Layer 4 of a small transformer language model trained on English Wikipedia (13 layers, counted from 0, width 64).
A neuron adds its activation times its output weights to the MLP's output. To switch it off is to set its activation to zero at one token and run the rest of the model.
A neuron's activation on a vector x is SiLU(gate . x) times (in . x), where the dot is the dot product.

Input weights of the MLP neurons that the questions are about. A number n stands for n times 0.013.
n16 gate: -7 -59 -19 29 36 18 -31 26 -5 7 -5 -9 28 -25 -8 29 32 -33 33 0 11 15 -27 27 -27 -8 -31 -26 12 33 20 27 23 17 -21 9 -24 -1 -30 40 -26 31 33 -30 -5 -27 -32 22 -10 26 -12 11 47 26 -7 -24 -7 39 -41 -12 -20 -22 40 -41
n35 gate: -5 -35 20 23 30 -5 23 -18 34 -9 12 36 4 2 10 6 -45 16 55 5 -24 -26 9 -22 -8 -42 -20 24 3 15 -1 19 27 19 -35 0 -26 4 -41 5 62 16 62 -7 44 43 22 35 -53 -8 -32 -13 18 6 -1 -40 13 14 -21 23 20 -18 -12 12
n75 gate: 40 -28 40 -53 -26 16 10 16 16 1 5 38 33 15 -26 7 -58 93 -9 -19 8 -9 -34 -22 20 -48 -18 8 -22 -18 -36 -51 -3 -27 -16 36 -31 8 -15 33 8 -5 -4 -56 -3 24 -3 5 -24 0 18 17 -12 -14 21 35 -5 8 -16 12 -10 -3 -23 4
n86 gate: 29 -31 1 -14 -18 22 -11 17 -29 5 8 -17 -1 42 -21 -42 -25 -4 4 1 -5 14 -42 -46 42 23 12 13 -11 0 -35 -7 -4 17 16 -6 0 18 -31 21 44 7 -3 -1 -10 -11 8 -5 12 12 16 -41 -32 65 6 -11 8 34 11 7 14 32 -74 22
n115 gate: -16 10 39 -49 -47 -26 -10 -15 -11 -9 35 -24 7 18 -6 -32 -52 20 43 45 15 17 32 -20 21 45 -25 -2 22 -43 -19 -46 -1 -24 24 49 19 -20 -18 27 -17 19 39 -28 -9 -7 -6 1 -17 24 -2 -18 -13 -2 -8 15 -8 -1 24 -15 4 -3 40 0
n126 gate: -16 17 -5 -39 20 25 4 26 -36 -22 -3 -7 -1 -52 -4 -51 -26 -29 -26 6 26 -52 -20 -24 59 82 -23 -16 -20 8 -20 1 -7 -16 26 49 -25 20 35 -25 17 24 37 -8 24 5 -32 42 30 2 -31 -11 -29 -7 1 -17 20 77 8 26 -14 -50 -19 68
n153 gate: 25 -2 -8 -35 -30 -21 -1 -19 15 -24 2 -18 27 0 25 -44 38 -25 16 -18 -4 -14 22 -3 15 21 12 25 -46 -1 20 7 37 21 34 -24 32 -6 16 4 -10 10 -8 -14 -62 -6 -61 20 23 -19 -21 -42 64 31 39 24 -3 2 14 -16 -12 -7 6 -42
n16 in: -15 19 23 -37 -22 -17 -6 -34 7 26 -17 4 -47 37 3 4 2 59 7 4 -8 -6 -8 -24 10 19 25 22 -16 -33 -18 -3 -21 -12 32 21 3 -2 30 -15 40 -19 -10 36 -1 51 4 21 8 -36 11 -12 1 -8 17 20 17 -16 31 6 -7 -6 -14 -4
n35 in: -1 -74 12 31 17 -18 27 7 9 -20 9 19 21 25 5 5 1 1 34 2 -27 -6 1 -15 -7 -19 -25 13 1 0 13 -27 2 10 -47 -1 -51 -16 -68 -6 24 13 -28 -27 3 -25 33 -24 -36 26 -30 -23 22 14 33 -1 -7 16 -34 30 -7 -19 23 -13
n75 in: 8 38 -11 20 -20 -41 -39 -22 20 -39 18 4 -14 11 56 -12 15 -33 20 9 14 30 -12 -1 -18 35 -25 -2 42 -13 61 35 1 13 -4 -22 10 17 3 -17 11 16 9 15 21 -1 31 2 -2 36 2 -13 31 -15 -3 -4 25 22 -10 -20 21 20 59 -22
n86 in: -22 16 -3 -17 24 -23 -17 24 -9 -29 4 45 -14 -14 28 57 17 10 20 13 10 -34 69 16 9 -13 -44 -25 8 -6 34 0 11 -36 -16 15 -6 -20 -8 5 -47 -8 6 11 0 7 -2 23 -20 11 -14 -2 -2 -44 9 3 15 1 -3 27 -37 -18 59 9
n115 in: 4 27 36 -12 -20 -18 -16 -27 -38 -4 2 -1 -60 32 -23 -35 -17 3 30 37 -9 5 25 -36 -9 16 -7 -49 6 20 -35 2 -45 -66 7 49 18 1 28 38 -42 -10 31 9 -18 42 -2 -19 -17 14 17 -3 3 -11 -14 35 7 3 8 -23 -12 0 -37 20
n126 in: -51 63 -1 -20 28 -22 25 2 -24 -8 1 -26 -35 27 -9 -25 -38 -20 -5 -8 -12 1 9 -5 44 52 -16 -39 13 4 -70 -11 24 -9 51 26 -18 -18 12 -4 36 23 47 21 -4 -7 -28 -11 -19 -13 29 25 -44 8 -3 -11 36 7 -23 28 18 -13 -36 65
n153 in: 7 50 21 -9 -4 -9 4 -24 -1 -18 -16 40 12 13 -52 10 12 42 -36 26 24 -5 -8 -17 -68 5 -23 39 -16 -25 11 16 21 13 63 17 -27 15 3 -20 9 18 10 23 -25 -13 27 31 10 17 -1 11 -22 26 -38 15 8 45 -3 -33 30 18 -19 25

Output weights of the MLP neurons that the questions are about. A number n stands for n times 0.0079.
n16: -7 17 40 -12 -4 -15 22 10 -14 -46 -36 16 10 -45 16 -24 50 -52 -46 13 -26 29 1 8 8 55 11 -36 -4 -17 -25 -5 -9 -3 -5 -59 8 4 27 15 -38 14 20 8 30 -59 0 -44 28 59 2 -1 17 -16 -3 -21 -24 -9 26 -28 19 6 -4 11
n35: 22 38 -26 -69 -46 19 12 33 -43 0 -5 -7 37 -9 -6 -13 -2 -86 -76 -13 49 43 -19 38 25 67 -6 9 -5 -25 -19 -5 19 46 13 -19 -13 7 21 -10 -43 -14 -15 -48 -26 7 -49 -18 40 -13 22 0 -33 -17 17 -3 15 -1 21 -32 -35 36 16 22
n75: -9 -52 63 -47 -26 46 -6 9 2 -10 -62 32 79 -22 -25 5 -49 58 -15 -53 7 6 17 -15 31 -40 11 -11 -17 32 -21 -36 -2 14 -20 -7 -19 2 2 -50 -24 -3 -6 12 -37 14 -28 -44 2 -60 -10 21 8 3 13 -20 -5 -29 -13 48 -24 -14 -67 48
n86: -24 21 45 27 -20 24 -2 -55 47 -56 19 25 -22 -33 -22 -5 -55 -43 -71 -3 34 22 -22 94 -50 25 30 17 17 -2 8 -42 18 27 4 -19 -33 10 5 -21 -27 48 2 30 0 6 -72 -17 -26 1 17 -3 -57 -13 -14 -33 -65 -13 -2 -12 17 -46 -17 -31
n115: -8 24 -19 1 -3 -38 21 -7 -29 -25 25 -46 3 -30 84 -4 -11 54 26 -4 33 11 16 32 -3 -26 -25 -45 32 -32 -31 54 43 16 32 -5 4 -13 1 16 -11 -40 36 -28 -30 -58 -19 30 -42 19 4 -6 -35 29 -33 20 -28 -40 40 -26 21 -9 30 -20
n126: -18 -22 -11 -8 26 25 -14 38 -26 5 -28 57 24 7 64 18 -27 -4 9 -35 47 41 1 58 47 44 69 4 -14 -8 -24 -24 32 -28 12 30 -19 33 53 -31 40 -31 -13 50 -22 -13 6 30 16 3 -27 -19 1 41 24 33 -7 -14 27 -47 -2 19 -25 -43
n153: 55 33 -8 -66 -16 -47 -49 -33 -2 -5 -55 0 20 -26 -26 2 -37 -3 55 19 22 -1 17 -34 0 23 -16 13 -14 -36 20 -7 8 2 -21 -7 15 24 -1 -2 -10 19 -32 -21 -23 51 -15 -9 31 -22 -29 26 9 25 24 31 -14 -19 59 -52 13 47 12 32

Each question names a token from some text and the token that comes next. It shows the vector x that enters the MLP there. A number n stands for n times 0.022.

Then comes g, the gradient of the next token's log-probability with respect to the MLP's output, scaled to length 1. A neuron's effect is roughly proportional to its activation times (output weights . g). A number n stands for n times 0.0054.

"2", then " to"
x: -6 -28 21 -31 42 -8 2 51 -30 0 -14 -5 35 22 42 -50 42 26 51 33 15 -26 9 52 37 -44 -49 -65 -3 32 2 -35 -4 21 25 31 17 59 -29 -42 2 -14 -22 -3 32 22 9 22 -12 43 -27 52 -9 -29 37 -8 37 -9 29 -62 40 8 35 29
g: -10 -20 36 -11 9 -17 -25 -12 -1 17 -28 9 15 9 -39 -4 15 11 17 -27 40 -20 -2 14 -62 -29 -28 -4 3 -12 23 -12 19 -2 39 20 -16 29 -42 16 -14 10 -22 14 -33 13 -10 15 4 8 16 -15 -37 68 17 -44 9 1 7 9 -21 -22 -20 5
Which neuron, switched off, lowers the next token's probability most? n16

".", then " Grant"
x: 4 12 12 -18 53 5 -13 41 -28 -12 0 38 31 18 -4 -47 62 40 44 41 13 -24 -39 54 29 -53 -24 -77 -2 11 -10 2 -14 23 19 4 26 67 -24 -10 21 0 -39 5 27 38 -30 16 -4 47 -6 34 -21 13 -9 23 10 -21 37 -33 54 38 55 28
g: -17 -35 25 5 -34 8 0 32 -16 -34 30 13 -14 12 -23 26 1 12 -27 -2 17 -16 30 -15 49 -16 -19 5 -20 -23 -41 -27 19 27 24 -1 -25 -2 0 36 -24 25 -27 -20 0 28 3 -5 -39 -69 14 4 19 32 -11 -3 -5 32 -3 15 19 -14 -17 -7
Which neuron, switched off, lowers the next token's probability most? n75

" fellow", then " Rhodes"
x: -4 -22 -24 -7 45 13 -5 35 -52 -31 -30 -28 18 30 23 -47 22 23 27 7 10 -33 20 55 11 -35 0 -93 -10 21 -11 -43 6 15 34 0 1 32 -30 -43 39 -24 -58 0 -13 61 21 0 -19 15 -11 5 -9 4 10 10 28 -35 46 -29 52 11 24 42
g: -4 11 24 2 21 13 -24 13 34 -3 12 18 38 -9 -10 -14 11 17 24 -1 29 11 12 14 -28 23 5 -23 -16 5 32 4 15 3 -27 11 29 20 -2 6 -1 -25 -22 -36 3 -44 -61 8 -4 -53 6 30 -23 -3 44 6 5 24 19 5 -48 54 -2 9
Which neuron, switched off, lowers the next token's probability most? n153

"201", then "4"
x: 23 -31 -29 -22 32 -8 15 39 -29 53 7 -25 21 33 -7 -68 32 65 61 10 -4 -21 -38 15 22 -41 -24 -45 1 33 -41 -29 -38 37 40 42 -1 39 -32 -28 28 -4 -28 26 21 32 41 23 8 31 -5 -10 -9 31 13 19 34 -2 16 -58 63 36 60 30
g: -19 -18 12 -48 -22 -2 -25 -38 -13 -9 -41 23 2 23 -16 -7 42 3 -19 -48 7 24 -9 18 22 -18 -6 -26 -18 12 15 23 14 33 60 -33 -28 13 -7 -20 -22 1 7 -12 -4 -10 19 9 -11 -6 -35 15 -39 -15 -17 12 17 -33 21 2 37 16 -31 -20
Which neuron, switched off, raises the next token's probability most? n86

" to", then " the"
x: 3 7 -19 -21 35 -24 6 29 -18 5 13 -18 8 -4 29 -44 11 21 63 27 -10 -6 -17 66 55 -41 9 -45 -13 28 23 -42 0 55 36 30 33 45 -15 -41 44 -31 -50 -6 -9 47 -54 19 5 0 -34 40 10 18 19 28 4 17 29 -44 53 51 33 11
g: -25 -29 11 -3 -13 -1 42 -24 -17 20 31 18 -46 11 14 25 -2 -15 8 -34 40 -4 -23 34 31 -7 18 -18 -8 3 25 18 3 46 10 22 17 7 21 -23 -15 -45 -7 46 -2 18 20 19 4 -17 -9 -14 34 4 -19 30 -33 31 -26 6 39 23 19 -8
Which neuron, switched off, lowers the next token's probability most? n153

" in", then " philosophy"
x: -31 10 -23 5 42 -17 30 42 -13 13 -15 10 -11 1 26 -46 21 33 28 17 5 -44 -32 45 16 -36 -38 -63 -35 45 24 -28 12 14 41 31 25 49 1 -47 31 -56 -61 -6 9 47 -5 30 -8 14 -7 35 -8 26 0 -6 6 -9 36 -43 12 43 48 37
g: 38 7 -4 20 -28 -12 16 -2 -20 19 -18 38 36 7 0 40 34 -17 34 5 -30 39 -5 -4 -7 -26 -31 -49 -28 -19 23 -30 -19 -8 -3 -23 -52 8 20 34 19 -22 -22 -35 0 -29 9 -9 -14 -8 -3 -16 -4 -17 -7 7 -16 -55 -8 -15 17 2 15 -3
Which neuron, switched off, lowers the next token's probability most? n86

" Haw", then "th"
x: 10 23 -15 -24 37 3 -2 32 -5 -23 -1 -14 46 17 8 -55 24 24 33 62 1 -55 17 43 -1 -60 -14 -90 -17 -5 16 54 -24 8 60 7 29 -5 -9 -27 1 22 -40 27 -9 50 -2 -11 14 -16 -48 42 2 -22 -4 6 -1 -45 35 -45 24 23 39 45
g: 35 51 -9 -3 32 4 -15 30 15 -10 20 -10 5 -26 29 -9 -3 13 33 -4 -26 -21 21 -24 39 11 -32 -20 27 -40 -31 22 -2 13 -24 -3 -22 22 2 16 10 -50 -23 -28 9 -14 10 -9 34 -6 25 -5 -23 -5 30 13 22 17 -3 20 -54 35 -17 -11
Which neuron, switched off, lowers the next token's probability most? n86

"ized", then " both"
x: -7 -29 -24 16 41 -12 18 46 -32 16 -12 2 22 33 33 -44 30 62 56 28 -15 -11 -2 61 22 -68 -7 -61 10 25 13 -46 -21 20 52 28 -11 51 -1 -33 21 9 -51 -9 -6 25 9 1 -27 21 -37 45 12 17 32 20 19 19 28 -36 33 10 63 22
g: -33 1 5 -18 -6 6 36 5 15 31 -23 23 -32 13 -34 -16 7 -36 -15 10 32 42 -13 6 36 9 40 -15 -3 -46 20 1 26 9 23 57 15 -16 0 -10 1 -18 -1 34 11 26 0 16 -7 -39 8 39 39 -11 -18 -19 -4 25 23 -28 -7 5 9 -32
Which neuron, switched off, lowers the next token's probability most? n35

" technique", then ".\n\n"
x: -14 -20 -11 -33 38 7 25 37 -33 -15 -37 -13 16 19 25 -36 8 56 41 36 19 6 10 53 24 -51 -19 -63 -9 61 -5 -4 -17 14 43 2 -30 42 -23 -16 16 -5 -22 2 38 54 33 -2 12 5 -62 31 18 1 2 19 42 -32 39 -61 53 14 61 38
g: -8 -38 -27 2 39 2 13 -13 17 -28 6 -20 12 -3 -18 27 34 -1 20 16 7 -22 12 18 19 19 15 7 16 23 29 -16 -25 5 -49 32 45 0 -72 2 28 -15 -18 -4 -25 -22 -7 -8 -26 12 2 47 -1 -41 33 0 14 -1 -19 -6 5 -35 -14 7
Which neuron, switched off, raises the next token's probability most? n35

" service", then " program"
x: -9 -9 -29 11 44 -7 31 44 -8 9 -28 2 15 33 20 -41 31 65 48 40 16 -20 -12 30 13 -53 -13 -50 -5 51 -9 -20 -9 12 58 3 -21 36 -23 -22 0 -3 -39 4 6 56 18 9 -31 28 -34 44 28 14 -3 23 59 -3 42 -25 72 10 71 28
g: -39 21 -24 -12 -56 17 -1 19 -27 26 -20 20 22 -15 -11 -15 -28 11 -26 -1 -10 -24 40 -32 15 10 42 -20 36 -8 -31 -33 17 -25 23 -12 38 -18 5 4 -1 9 39 -12 21 -19 8 35 -7 20 1 -9 -17 18 -32 6 43 -4 -1 -22 -18 -2 -27 27
Which neuron, switched off, lowers the next token's probability most? n35